Layer 3 of a small transformer language model trained on English Wikipedia (16 layers, counted from 0, width 128).
Take only the direct path to the model's output, skipping the later layers: a vector added to the residual stream pushes a token's score in proportion to its dot product with that token's output vector.

Output vectors of the tokens that the questions are about. A number n stands for (n - 500) times 0.0035.
"ent": 601 488 376 590 421 526 537 433 502 543 343 504 538 604 596 581 491 569 433 443 448 538 401 392 467 559 440 473 476 410 556 490 530 558 494 514 461 587 349 425 473 637 502 420 583 504 385 556 606 348 562 473 428 579 616 496 567 537 617 475 621 470 521 327 590 574 485 402 414 456 590 595 500 654 625 607 563 511 472 440 544 639 464 490 404 524 524 330 438 489 493 515 396 360 501 445 444 408 498 497 418 506 376 391 599 495 541 508 505 600 460 497 466 476 562 488 486 513 393 518 564 508 484 481 561 539 652 540
"cle": 477 643 723 480 635 496 625 726 445 470 604 421 510 637 383 422 578 513 490 462 463 501 445 296 397 491 520 610 548 479 552 430 449 597 654 386 485 477 440 574 422 605 563 680 511 452 479 475 476 387 467 549 623 534 455 501 599 510 435 449 713 457 598 567 509 520 403 448 433 475 435 430 476 544 503 613 456 558 286 608 517 466 472 430 428 503 557 423 519 591 432 389 478 418 491 466 405 512 402 501 445 496 453 501 483 595 387 373 389 737 465 363 639 404 521 479 535 481 491 545 503 567 484 616 443 507 530 431
"Y": 393 706 543 220 684 421 609 709 395 300 693 694 762 677 700 240 680 110 502 405 358 265 256 54 451 296 529 645 458 304 545 466 630 371 707 263 363 634 361 603 347 662 644 689 796 629 569 624 732 176 768 358 660 722 391 189 613 612 360 415 605 342 549 388 784 458 602 572 566 462 310 645 378 430 620 582 411 630 368 522 540 397 588 525 594 381 708 351 619 583 565 369 475 368 393 629 252 602 336 341 600 417 547 644 595 980 628 396 383 628 651 294 438 358 354 659 358 301 681 352 457 679 682 705 297 423 354 336
" career": 484 554 567 280 602 537 645 598 549 582 404 576 602 477 523 450 632 523 502 412 419 378 442 452 573 595 524 572 479 505 593 541 414 363 503 395 470 528 452 573 334 612 472 389 619 419 433 552 555 476 586 504 466 596 564 391 548 528 605 437 507 535 599 443 612 557 552 373 415 471 484 479 470 406 616 505 534 450 529 543 560 285 459 507 502 360 452 519 530 423 509 417 422 530 581 574 495 491 470 359 483 427 543 539 670 693 478 486 508 574 612 420 432 483 553 521 615 523 475 384 426 486 610 577 352 394 472 380
"ible": 561 620 591 361 497 405 672 551 499 373 459 629 436 471 607 496 525 303 462 483 563 496 324 379 288 484 557 529 513 469 478 493 502 387 427 502 537 634 462 498 492 580 458 517 729 638 487 521 615 378 436 342 572 571 474 350 568 439 694 438 531 416 500 383 520 486 488 460 553 379 325 624 504 599 643 550 465 617 429 481 456 543 479 507 409 560 596 405 511 518 571 536 367 378 445 494 441 628 579 546 576 545 521 422 470 567 665 369 518 539 454 499 464 428 595 520 443 391 425 571 630 578 484 662 330 486 627 478
"C": 393 706 543 220 684 421 609 709 395 300 692 698 762 677 700 240 680 110 502 405 358 265 256 54 450 296 529 645 458 303 545 466 630 370 706 262 363 634 360 603 347 662 644 689 796 629 569 624 731 175 768 358 660 722 391 189 613 612 360 414 605 342 548 388 784 458 601 571 566 462 310 645 378 430 620 581 411 630 368 522 540 397 587 525 598 381 707 351 618 583 565 369 475 368 393 634 251 602 336 341 600 417 547 643 595 980 628 400 382 628 651 299 438 357 354 659 358 300 681 352 457 679 682 705 296 422 354 336
"_{": 410 623 566 478 510 536 575 594 494 481 558 585 527 524 587 539 524 361 574 526 525 422 313 429 494 490 572 432 449 364 478 359 566 423 473 530 535 468 492 481 518 548 564 551 594 675 534 625 503 510 551 468 603 545 490 428 575 496 541 445 603 423 484 369 591 464 456 504 534 481 456 509 397 521 511 474 484 555 440 491 471 592 532 440 513 532 500 387 534 570 485 454 537 563 474 494 428 452 527 461 532 496 435 399 457 536 437 460 558 460 656 365 476 431 455 488 511 492 566 462 416 438 587 605 515 544 484 419
"n": 555 481 435 537 538 588 412 584 486 607 608 505 398 464 615 481 470 552 431 454 547 577 561 475 354 511 540 528 519 482 409 543 532 471 589 464 393 536 518 468 423 624 501 414 446 562 569 571 464 630 485 373 395 411 544 587 415 485 555 457 591 563 476 586 620 532 439 454 455 552 499 451 566 431 467 431 554 579 522 492 457 507 622 424 427 574 315 531 551 437 573 374 515 525 548 404 394 447 539 539 429 505 386 462 436 543 458 521 558 440 360 549 591 534 495 501 551 497 452 570 409 665 582 392 489 530 427 574
"age": 563 715 601 530 585 577 463 519 472 438 509 457 412 434 421 552 569 519 486 293 418 559 428 393 506 560 408 478 448 526 503 501 439 417 482 351 529 661 532 465 355 501 442 552 617 461 600 476 538 521 542 441 606 539 442 449 584 543 437 549 613 353 621 556 520 499 559 478 521 581 608 489 514 584 612 551 593 376 640 394 519 559 608 602 487 575 527 420 328 429 458 406 515 422 565 426 422 490 413 481 471 557 388 571 585 575 617 451 564 407 466 532 654 414 395 436 577 451 440 419 501 377 518 447 517 585 353 503

Output weights of attention head 0. The head adds the sum of these rows, row i times number i of z. A number n stands for (n - 500) times 0.0008.
o0: 489 608 541 477 541 566 446 600 588 451 456 722 432 589 496 637 666 359 496 604 524 493 544 25 642 409 424 476 511 469 457 352 273 377 455 246 751 467 468 523 495 484 587 508 673 549 467 423 396 600 504 621 451 623 471 627 592 588 443 484 569 507 577 576 540 614 584 427 522 615 384 545 390 730 554 436 387 475 477 477 515 546 482 464 448 443 538 410 357 516 513 662 446 418 579 467 348 604 510 521 165 481 403 428 655 366 346 605 531 381 385 544 609 592 630 389 365 519 788 532 458 509 481 316 455 527 477 464
o1: 396 632 572 516 539 560 560 569 466 435 588 373 489 423 582 560 341 506 395 478 370 425 727 509 429 507 458 411 479 437 529 412 388 523 574 489 583 530 549 585 430 374 375 538 449 536 554 579 596 495 448 421 458 535 548 512 491 514 508 484 270 487 534 448 490 489 384 589 511 524 511 646 715 493 536 289 495 683 565 611 498 518 454 417 340 579 619 428 510 543 441 630 581 640 492 460 461 627 589 556 588 632 448 458 544 532 532 410 477 455 368 481 337 622 458 476 479 623 292 596 458 456 603 496 546 473 472 443
o2: 467 498 524 555 635 626 596 420 510 339 602 467 436 627 401 483 427 501 374 463 595 566 625 459 590 540 484 484 531 483 405 316 281 498 389 367 590 530 507 628 497 409 378 541 535 722 571 573 572 532 449 595 492 488 648 488 565 570 452 577 598 402 466 479 473 505 486 543 518 562 432 584 671 504 531 261 494 492 469 491 477 507 441 473 550 484 593 557 417 604 434 567 606 553 572 592 464 487 507 526 490 514 469 387 449 463 500 388 579 411 323 431 351 563 512 439 521 563 385 578 495 523 450 377 490 476 571 583
o3: 539 487 404 596 616 383 343 737 425 618 521 553 565 441 457 494 428 459 583 695 480 524 345 314 431 453 482 559 585 574 520 560 576 323 609 549 534 456 505 520 579 283 666 521 542 512 491 533 526 411 468 461 581 588 362 628 340 620 323 304 469 543 560 651 592 648 515 589 602 441 475 467 187 463 670 483 522 417 634 384 457 630 496 444 504 509 609 529 494 344 452 549 566 493 512 353 526 529 506 339 428 535 469 560 360 500 361 523 578 477 454 381 481 502 351 525 516 241 600 426 542 678 401 594 581 564 543 424
o4: 536 444 578 570 456 389 511 548 510 728 254 466 558 383 359 464 599 508 524 612 448 569 420 461 396 498 541 490 468 532 458 622 419 470 471 473 574 430 381 445 528 493 542 442 489 511 652 516 469 352 640 541 644 625 430 573 501 542 459 476 509 513 621 542 500 356 465 399 346 453 470 410 413 510 689 449 464 491 535 489 484 379 523 574 500 547 476 515 416 522 603 414 392 507 475 411 424 620 461 547 561 537 467 524 449 506 410 568 462 480 702 513 433 395 627 694 481 370 598 422 596 547 450 667 515 555 534 497
o5: 474 515 503 304 593 503 380 397 422 427 441 564 620 496 405 515 485 527 536 426 515 675 446 641 601 436 556 445 451 465 486 421 350 488 348 495 498 458 630 677 480 464 437 587 453 511 532 453 398 666 470 580 383 650 517 351 524 518 483 523 484 485 543 503 462 654 667 433 596 469 327 527 476 483 492 529 506 455 373 507 392 443 440 508 541 518 482 565 493 588 637 398 586 456 415 465 535 536 469 535 527 558 451 434 508 364 430 545 486 488 441 416 659 580 506 410 470 575 433 504 626 627 527 507 548 654 574 416
o6: 467 546 587 485 340 515 621 662 439 505 493 574 409 459 509 504 568 418 593 523 528 440 367 402 327 488 488 419 624 443 481 628 617 565 682 584 494 441 540 351 498 502 596 532 568 553 408 574 585 363 530 324 504 414 636 611 474 508 560 464 401 550 581 390 531 507 594 491 614 504 547 429 397 549 550 429 559 416 467 337 518 593 625 548 503 463 580 358 497 434 554 470 319 409 594 551 375 622 463 388 381 398 469 682 494 363 502 488 447 469 668 454 506 442 452 582 594 466 606 423 490 389 671 529 418 520 541 392
o7: 605 534 417 475 511 440 567 511 616 563 570 565 507 338 631 567 389 560 407 558 446 753 491 471 713 461 542 626 225 548 565 569 648 472 324 436 453 436 504 452 411 601 367 533 632 455 300 297 389 607 598 574 410 329 398 472 574 337 431 372 513 670 543 508 436 491 450 383 538 592 495 362 485 394 719 448 440 513 594 485 725 553 365 521 487 553 298 534 627 450 636 512 430 603 589 728 515 517 597 634 492 601 496 534 461 648 535 503 484 402 399 566 432 520 630 512 449 562 499 523 395 331 495 386 683 426 520 432
o8: 563 441 408 627 537 516 511 499 508 500 447 678 431 475 382 642 474 618 422 447 392 613 517 443 501 465 386 493 485 468 696 416 441 548 589 444 558 475 624 487 574 536 410 545 438 489 413 445 447 473 459 661 483 514 558 442 513 583 571 492 528 580 423 634 606 519 700 361 405 747 629 402 637 456 439 611 356 381 512 490 401 424 404 558 447 600 614 506 592 457 516 533 564 434 429 530 389 588 461 690 489 471 538 520 512 461 418 471 447 399 323 510 521 406 750 551 590 423 402 391 487 542 285 503 535 451 467 386
o9: 483 580 374 580 455 406 461 503 273 378 523 675 567 523 613 556 527 390 435 501 402 533 416 634 596 595 579 638 483 611 404 449 541 536 477 306 496 519 469 319 562 611 417 401 641 559 573 596 302 361 683 399 596 275 497 616 511 526 464 563 581 576 452 494 588 727 250 530 440 607 593 488 463 554 557 465 659 575 627 445 409 543 465 580 692 491 460 569 522 460 562 615 419 518 462 421 413 467 524 375 496 423 595 512 530 556 508 528 630 424 487 445 586 380 433 477 424 630 391 467 559 417 531 407 307 468 396 414
o10: 505 446 448 646 563 643 587 484 527 403 603 592 476 526 457 586 610 307 607 583 403 442 513 344 530 675 407 600 424 556 444 588 464 516 328 300 626 553 498 442 521 558 474 411 538 349 514 496 543 506 470 385 485 419 605 573 455 673 592 497 622 543 464 556 566 584 418 508 472 545 586 504 528 522 248 486 456 436 617 553 521 575 634 615 539 351 509 543 431 253 523 348 446 411 650 415 498 582 471 551 451 481 392 519 519 429 448 592 512 356 407 609 604 364 424 532 480 625 410 420 496 460 441 531 482 700 480 550
o11: 548 445 446 443 489 439 513 542 475 359 593 416 451 423 397 439 410 434 458 500 514 516 657 683 424 501 448 446 477 506 344 582 433 559 494 619 449 643 528 635 460 520 546 540 468 442 525 477 563 547 302 463 435 540 525 552 498 561 538 442 283 507 502 497 437 545 537 549 436 371 549 424 589 370 519 362 452 654 458 535 579 684 505 353 496 707 590 558 544 533 247 527 693 501 527 414 588 480 465 624 571 552 547 418 365 530 591 561 585 514 519 528 414 473 505 393 515 474 337 439 565 615 494 501 528 661 512 548
o12: 454 579 478 546 527 493 495 641 566 500 456 541 397 573 442 387 542 650 423 518 529 509 402 481 592 420 560 419 435 509 419 511 405 387 471 546 567 485 436 524 659 538 639 516 369 581 571 457 539 491 633 660 442 656 547 505 316 700 414 439 549 553 436 465 502 418 663 560 314 584 456 544 559 596 485 549 418 449 422 578 327 552 669 443 481 253 494 569 377 369 507 306 302 392 433 587 543 590 408 346 432 351 427 509 398 393 557 592 506 494 625 596 452 518 674 515 484 324 607 326 598 589 551 594 468 438 599 485
o13: 441 417 506 514 382 402 446 471 430 365 522 557 391 621 561 497 521 417 515 472 501 366 569 333 535 588 454 514 485 364 525 485 566 671 616 445 664 513 478 452 666 531 435 629 472 506 500 518 539 492 407 373 454 439 592 719 529 603 456 525 539 536 564 500 531 532 502 491 596 558 416 549 495 451 476 388 331 568 629 501 411 660 643 427 507 580 618 550 276 464 207 463 593 393 720 592 481 623 380 632 572 527 442 503 536 462 405 610 365 371 431 427 525 534 486 520 451 559 555 438 503 529 349 386 397 595 560 496
o14: 746 389 384 431 454 543 530 434 373 503 425 459 601 394 717 352 559 397 382 531 533 477 605 662 556 509 525 606 421 328 481 680 496 386 573 434 486 599 366 565 383 486 503 407 639 429 404 569 365 492 549 410 415 461 673 428 712 467 611 476 324 563 545 538 532 562 490 370 540 647 529 311 308 515 498 541 656 597 734 568 623 478 447 526 644 451 469 553 512 601 451 284 306 605 517 538 594 511 547 398 429 525 541 474 513 378 678 574 566 390 574 463 668 435 507 237 372 651 513 550 495 352 682 481 326 599 478 525
o15: 478 421 561 360 718 447 412 490 597 440 502 478 418 581 422 649 312 475 570 614 498 372 553 498 479 607 411 452 531 574 524 398 415 500 472 275 577 567 557 483 567 465 537 520 510 645 460 518 600 532 631 754 355 553 515 365 447 545 490 475 515 311 457 517 468 517 504 523 416 497 437 441 649 447 432 568 491 558 678 577 476 628 496 479 561 510 583 537 470 624 415 610 597 539 593 458 556 352 415 594 461 425 526 456 445 523 472 474 593 577 502 536 386 348 316 505 476 514 487 595 427 597 464 569 542 563 273 467
o16: 375 628 604 498 707 440 481 415 514 435 642 396 620 601 297 577 410 573 554 421 657 379 350 586 532 557 570 408 535 523 526 409 580 670 374 695 400 482 472 560 558 526 469 467 454 670 704 517 544 388 574 541 489 401 354 401 409 535 586 462 779 597 450 346 371 438 420 532 496 554 411 571 613 361 355 504 540 546 356 521 324 448 528 453 518 468 607 551 403 612 494 593 513 494 469 363 571 399 422 558 808 601 559 539 510 664 495 542 527 518 637 341 404 513 439 417 696 411 223 497 491 595 360 312 588 353 469 327
o17: 528 562 360 590 350 700 562 463 492 520 526 403 482 533 546 402 430 299 470 646 536 672 496 421 383 476 527 458 622 496 609 526 361 446 508 688 347 432 367 597 479 374 467 504 461 536 603 645 591 573 425 545 505 508 619 539 418 531 544 616 509 413 459 401 453 432 422 372 433 449 462 559 644 657 518 425 409 580 419 520 390 560 572 566 355 416 602 633 597 616 663 422 436 570 475 590 490 392 479 426 431 549 520 434 577 395 542 527 654 420 445 370 611 482 539 388 444 585 505 468 552 448 504 399 488 495 633 376
o18: 614 466 382 627 477 439 593 652 394 438 509 696 412 381 542 320 627 430 575 658 634 426 600 240 470 397 465 527 542 433 419 577 454 510 617 258 524 350 406 378 403 539 615 571 690 295 479 593 463 557 529 239 446 330 607 710 579 460 492 466 424 621 539 638 695 577 636 548 481 555 516 214 347 478 501 526 363 471 610 587 675 576 493 580 589 485 470 508 457 391 608 429 431 461 631 596 464 447 521 491 233 458 639 709 355 333 517 577 486 522 493 422 729 316 438 481 539 541 605 284 566 353 441 587 501 664 525 399
o19: 491 346 418 495 427 394 584 396 525 526 411 423 473 478 634 478 496 562 419 649 461 429 566 570 507 509 438 598 601 651 589 436 472 467 646 616 580 464 562 525 563 402 423 601 431 522 609 469 533 649 563 551 350 279 592 533 419 452 518 454 609 549 525 449 489 521 300 620 549 512 743 363 477 553 518 614 503 367 327 496 352 530 445 498 403 437 569 480 486 582 484 538 523 499 460 401 413 441 748 493 606 481 448 637 441 539 403 500 431 664 528 632 396 428 571 413 539 566 559 415 521 418 511 436 547 465 529 532
o20: 450 533 451 415 543 607 559 361 475 533 560 602 509 487 577 286 333 409 470 487 527 441 421 513 446 381 469 386 457 538 582 491 361 503 378 386 426 506 412 470 513 470 540 427 538 425 501 581 482 602 463 569 354 391 592 614 524 492 538 544 294 622 430 513 459 404 395 519 446 464 567 561 638 637 487 583 580 535 445 550 512 715 604 466 485 671 572 477 661 434 573 635 501 680 292 684 566 596 444 539 553 568 491 457 541 332 456 550 424 406 491 555 469 553 505 581 418 533 348 536 532 490 429 419 434 682 573 503
o21: 526 275 503 585 497 463 435 646 437 551 407 648 573 457 643 463 581 321 524 712 467 238 615 204 589 502 488 605 436 395 498 499 520 239 631 225 655 392 455 371 408 526 575 488 618 333 465 630 509 472 585 327 495 562 529 618 497 605 452 504 462 569 635 547 648 683 539 510 462 590 462 413 355 462 572 499 539 450 670 584 504 426 558 558 447 535 538 528 323 381 537 296 404 429 655 585 421 627 570 572 357 403 363 551 542 479 337 506 505 558 453 622 681 574 464 556 371 469 745 433 415 392 443 497 537 762 418 526
o22: 583 529 568 476 348 543 511 445 462 399 351 389 664 319 492 428 571 512 513 313 569 663 646 679 412 646 425 447 606 477 554 521 480 542 375 529 389 671 318 525 433 498 349 447 487 320 402 561 475 450 511 476 340 434 525 523 696 456 539 426 580 535 529 440 582 332 489 524 668 698 518 547 480 587 587 481 511 483 404 518 401 508 395 301 635 531 424 525 414 646 568 484 427 563 427 561 544 414 466 565 521 392 586 435 518 391 654 703 485 373 571 324 504 613 497 445 542 583 632 574 430 452 592 432 551 467 563 523
o23: 462 337 490 614 504 579 499 549 560 465 547 456 426 466 633 524 417 579 650 518 485 411 559 380 459 582 475 484 562 407 446 462 474 350 508 332 607 603 437 256 444 524 479 532 537 524 320 594 485 337 639 543 376 480 685 437 477 558 502 539 549 390 571 438 588 691 560 451 520 457 503 535 531 532 426 475 464 486 589 532 504 533 583 617 441 547 578 470 347 343 361 466 420 525 659 552 411 470 433 570 517 308 414 582 429 427 410 490 573 368 487 618 609 600 564 509 641 446 567 376 609 374 505 625 567 636 504 527
o24: 621 560 483 615 116 433 654 506 405 583 452 653 633 309 643 402 721 450 615 743 581 418 540 299 485 616 524 637 461 318 414 782 732 655 732 639 390 392 416 236 498 548 788 492 611 316 529 480 576 465 543 216 594 386 559 514 618 482 550 442 253 645 680 537 475 438 388 408 386 513 582 255 330 540 496 501 612 304 493 542 571 581 607 473 687 434 393 632 257 451 595 332 325 447 656 567 535 464 451 454 386 432 566 688 383 386 420 542 529 540 673 321 763 431 574 456 444 515 656 325 477 244 487 431 432 555 550 452
o25: 350 514 587 516 544 519 642 453 444 381 567 526 476 428 517 624 309 416 557 533 540 662 555 467 569 460 450 437 592 469 499 280 528 512 574 499 597 582 551 455 436 507 495 580 588 345 493 476 511 432 484 469 484 351 462 383 426 395 502 624 461 414 667 574 530 544 430 554 437 452 415 421 377 518 539 496 501 476 437 492 522 425 362 480 654 615 459 526 530 483 516 639 500 539 505 402 595 607 649 589 428 464 568 622 451 450 398 497 399 460 381 422 638 644 490 476 542 511 368 452 492 480 516 599 499 636 587 430
o26: 487 536 395 426 479 420 458 455 407 401 260 563 493 584 424 574 502 479 700 537 474 567 441 557 504 667 397 503 668 416 432 453 473 490 548 474 526 479 506 460 607 529 464 598 621 622 421 518 322 294 671 633 491 407 557 694 792 534 546 645 475 321 509 590 490 458 469 512 518 413 513 415 489 350 540 410 569 396 496 508 418 585 422 636 617 395 523 712 391 637 484 462 482 457 635 486 511 450 334 375 310 542 548 402 357 483 576 577 610 414 728 345 506 438 544 460 545 527 616 591 473 466 577 562 510 457 533 443
o27: 456 428 456 592 557 799 585 471 508 477 662 525 467 518 505 384 436 378 375 532 525 492 638 501 420 501 428 438 340 713 479 415 303 534 484 395 471 391 530 467 388 476 555 628 456 472 498 591 581 543 327 442 449 344 625 628 592 587 468 521 459 594 424 429 499 522 730 587 551 490 516 536 548 570 311 348 644 321 370 533 663 592 533 416 598 748 756 335 430 415 513 625 329 522 564 582 552 503 473 664 562 585 473 362 503 451 568 515 578 480 328 549 711 594 460 456 291 468 191 527 461 446 412 385 517 481 505 470
o28: 572 427 515 541 455 539 407 515 521 666 481 519 491 255 637 559 443 493 378 524 504 487 409 452 360 462 442 512 556 532 508 603 432 459 561 440 523 484 507 458 456 352 538 343 487 469 597 523 304 483 460 534 559 588 555 539 406 465 532 575 365 537 487 536 617 496 595 547 513 503 700 401 498 471 475 562 646 418 636 436 551 503 750 537 567 483 451 465 601 466 377 444 549 561 506 523 450 459 617 595 488 505 468 509 435 469 495 500 463 538 675 478 310 448 472 553 483 630 476 478 380 489 398 471 532 702 525 498
o29: 302 523 464 331 641 471 645 394 489 425 574 329 415 637 512 455 387 571 407 378 459 490 373 813 458 488 507 307 469 474 593 432 475 646 324 686 382 696 563 599 339 513 333 565 351 640 440 490 495 487 582 640 537 479 583 428 316 337 525 583 600 336 442 431 568 402 398 537 609 386 451 541 832 474 499 425 493 687 376 505 521 490 414 587 441 610 404 562 772 492 295 525 572 664 419 411 708 364 536 557 807 515 634 517 488 595 655 396 461 653 582 516 149 375 432 550 642 417 326 590 506 567 613 466 540 481 534 644
o30: 604 509 434 547 320 522 387 564 481 634 548 612 548 480 629 571 523 431 426 595 440 495 521 678 543 590 462 549 413 519 462 652 540 445 402 516 504 587 560 445 632 672 613 296 566 245 470 550 483 400 374 372 439 405 548 432 476 522 498 580 336 498 482 607 602 585 535 455 329 463 548 370 381 349 408 554 478 477 827 483 657 543 644 361 521 542 401 640 474 408 491 434 405 478 564 571 457 417 358 510 497 452 498 534 596 533 485 543 726 568 580 400 621 500 527 628 357 442 426 407 473 374 487 393 511 582 453 540
o31: 453 783 500 310 515 506 518 445 437 626 592 370 430 595 442 331 535 543 477 323 649 618 443 638 375 515 531 369 561 543 619 546 626 573 297 690 398 508 564 490 562 450 546 385 384 537 657 530 520 634 421 569 473 438 490 331 515 414 533 451 463 479 297 462 325 335 589 473 602 441 570 573 557 627 385 495 475 477 388 482 575 598 341 355 444 528 382 511 769 616 413 564 555 523 377 411 524 456 473 528 623 548 634 427 543 523 662 504 523 607 632 419 466 411 507 455 452 481 261 626 490 466 489 564 412 423 558 526

Each question shows a token from some text and the vector z that the head gathered there. A number n stands for (n - 500) times 0.0046.

"go": 447 553 461 503 519 470 532 562 525 552 542 564 461 454 470 490 487 518 478 482 497 524 520 490 493 484 534 535 540 536 439 403
Which three tokens does it push up most, strongest first? "n", "age", "ent"

" we": 505 539 469 520 458 521 499 467 485 524 498 547 499 473 492 530 494 481 500 513 452 469 453 497 461 516 501 496 454 520 500 510
Which of these tokens does it push down most? "ent"

"ing": 526 539 532 510 507 498 583 455 439 412 462 593 467 523 556 501 555 516 375 607 497 600 587 606 540 543 500 406 480 535 484 516
Which of these tokens does it push up most? "_{"

"p": 536 475 560 481 534 510 472 512 447 497 490 519 466 538 541 510 528 490 449 515 499 519 536 531 496 497 463 457 478 492 477 502
Which three tokens does it push up most, strongest first? "ible", "_{", "ent"

" (": 499 490 506 484 462 518 519 506 483 474 528 447 510 496 506 473 498 521 492 458 482 480 520 445 509 524 462 526 504 456 469 495
Which of these tokens does it push down most? "ent"

" not": 529 483 481 513 485 514 509 501 481 534 518 534 501 522 462 458 496 488 498 465 515 493 504 525 482 491 535 503 503 501 514 481
Which of these tokens does it push down most? " career"

"t": 379 625 444 423 428 480 506 454 409 463 603 571 545 530 473 446 560 406 447 548 452 545 561 540 483 497 409 396 498 511 525 557
Which of these tokens does it push up most? "n"

"ed": 448 436 423 418 484 547 552 523 493 683 452 527 446 587 399 503 474 413 460 641 658 486 540 487 448 541 422 425 408 433 530 444
Which two tokens does it push up most, strongest first? "ent", "n"

"s": 478 509 508 491 470 502 509 539 492 502 508 492 484 500 511 485 497 506 522 520 495 545 523 543 450 486 494 489 503 520 491 474
Which of these tokens does it push up most? "n"

"um": 568 523 515 433 561 472 520 491 478 506 485 483 477 528 457 482 562 520 473 501 550 522 543 529 451 529 466 481 488 467 480 516
Which of these tokens does it push up most? "ible"

" young": 569 480 468 543 534 528 460 499 471 448 499 481 511 499 514 478 484 477 506 523 541 516 541 484 499 501 472 531 478 578 501 437
Which of these tokens does it push down most? "_{"

"d": 449 499 492 461 518 489 550 495 505 504 497 485 481 488 500 478 524 530 509 545 490 518 556 516 524 526 562 487 477 512 507 480
Which three tokens does it push up most, strongest first? " career", "ent", "_{"

" he": 511 439 481 536 505 549 473 490 453 512 534 522 481 474 508 516 477 477 517 509 518 442 542 480 537 469 534 474 478 509 513 429
Which of these tokens does it push up most? " career"

" the": 579 450 489 534 523 504 479 499 461 500 532 517 496 522 460 503 487 488 488 524 503 446 537 495 541 468 540 496 471 505 518 409
Which of these tokens does it push down most? "ible"

" and": 573 524 479 434 482 507 500 513 487 441 502 482 542 503 517 474 547 527 473 554 541 507 524 458 465 473 456 551 494 525 420 463
Which of these tokens does it push up most? "ible"

" Bu": 532 466 487 492 474 513 552 493 493 525 508 514 501 504 433 492 510 528 486 477 530 482 486 540 503 538 551 516 485 467 521 531
Which of these tokens does it push up most? "_{"

" ": 575 457 544 482 484 518 488 478 494 466 522 506 501 524 491 488 511 508 500 509 494 508 531 498 470 509 444 476 475 484 499 521
Which of these tokens does it push down most? " career"

"),": 561 507 546 484 479 521 548 547 409 532 524 437 476 499 592 560 498 539 551 429 568 416 517 556 507 525 521 557 523 427 472 566
Which two tokens does it push up most, strongest first? "age", "_{"

"63": 546 447 535 485 469 447 654 559 529 497 425 461 492 458 535 421 454 537 477 498 475 495 477 520 544 436 575 547 483 540 442 520
Which of these tokens does it push down most? "n"

" E": 480 527 493 472 491 510 510 519 450 520 541 466 491 499 517 495 498 535 478 480 499 497 530 493 481 520 483 534 510 507 495 476
Which of these tokens does it push up most? "n"

"old": 538 470 526 496 508 496 470 521 501 528 515 494 515 503 498 504 535 530 533 478 515 500 530 505 545 493 509 515 460 531 507 484
Which of these tokens does it push up most? "ent"

"C": 447 530 491 538 482 520 505 559 546 520 518 510 501 502 498 480 450 464 462 507 463 537 499 481 414 479 490 478 474 475 493 440
Which of these tokens does it push down most? "_{"

"(": 432 478 466 490 483 521 519 495 491 506 486 501 516 467 520 490 528 551 513 481 489 368 484 495 544 517 517 550 508 465 550 578
Which of these tokens does it push up most? "ible"

"te": 487 477 523 504 519 467 496 537 497 508 493 464 505 482 541 457 485 506 535 539 508 586 542 544 484 469 495 486 478 527 488 473
Which of these tokens does it push up most? " career"

"able": 555 571 513 522 550 509 644 467 390 443 463 474 521 502 590 519 536 524 396 588 428 577 547 691 504 549 556 376 511 532 447 505
Which of these tokens does it push down most? "n"

"ne": 556 513 539 502 524 517 500 509 510 480 467 524 510 490 481 508 509 495 465 502 444 489 516 481 460 484 469 465 485 407 490 536
Which of these tokens does it push down most? "n"

"ri": 557 482 543 504 503 484 499 477 479 494 501 519 485 505 533 506 490 490 455 500 488 484 560 505 499 514 468 447 478 473 477 526
Which of these tokens does it push up most? "ible"

"ta": 566 501 535 491 514 508 525 485 445 465 496 536 496 519 505 519 529 507 449 541 509 550 536 557 504 520 484 446 476 513 502 543
Which of these tokens does it push up most? "_{"

"se": 540 500 546 509 508 551 530 490 483 472 504 525 487 489 505 542 540 511 433 498 463 475 494 521 474 512 514 452 495 459 512 528
Which two tokens does it push up most, strongest first? "_{", "ible"

" Richard": 404 451 588 446 486 597 631 425 489 541 632 504 522 496 535 486 582 545 491 425 593 416 557 518 474 588 576 516 469 499 559 481
Which of these tokens does it push up most? "ible"

" do": 568 468 550 503 493 483 482 484 495 500 514 533 498 516 538 491 487 496 471 491 483 487 572 494 487 496 453 460 471 469 482 505
Which of these tokens does it push up most? "age"

" one": 516 427 478 538 498 535 451 504 464 510 539 533 505 517 484 495 479 488 513 530 483 412 549 502 523 449 553 484 495 523 524 417
Which of these tokens does it push up most? "ent"

" |": 279 564 509 454 478 508 425 488 491 516 470 510 443 482 517 523 512 551 397 529 484 66 513 457 391 506 517 551 534 679 501 667
Which of these tokens does it push up most? "ible"

"bu": 511 450 519 484 459 533 521 491 506 535 490 533 526 527 454 502 533 521 514 458 511 491 482 498 507 563 537 525 504 504 535 525
Which of these tokens does it push up most? "_{"

"men": 559 477 517 496 514 505 476 510 491 470 511 502 527 514 545 490 531 553 524 517 527 543 571 506 502 487 472 496 472 562 485 457
Which two tokens does it push up most, strongest first? "ent", " career"

"ana": 445 528 489 451 533 522 491 517 502 439 532 505 569 531 442 450 498 455 496 519 514 521 512 455 531 522 424 441 538 486 460 550
Which two tokens does it push up most, strongest first? "cle", "ible"

"do": 572 450 552 486 499 440 466 519 503 530 501 536 566 544 485 501 559 590 554 487 570 529 583 559 477 452 480 478 454 600 498 484
Which of these tokens does it push up most? "ent"

" Ro": 557 510 479 468 493 539 551 489 503 440 577 495 497 493 515 493 420 527 578 485 528 555 496 607 542 483 546 564 484 389 606 494
Which of these tokens does it push up most? "age"

"ic": 542 550 564 454 521 422 541 529 451 527 491 453 473 480 587 503 424 509 526 453 568 562 625 504 412 543 495 502 533 523 494 505
Which of these tokens does it push down most? "cle"

"A": 396 524 403 560 405 486 479 388 476 640 490 591 433 394 523 629 521 494 499 507 382 454 356 504 427 496 463 464 395 497 580 467
Which of these tokens does it push down most? "ent"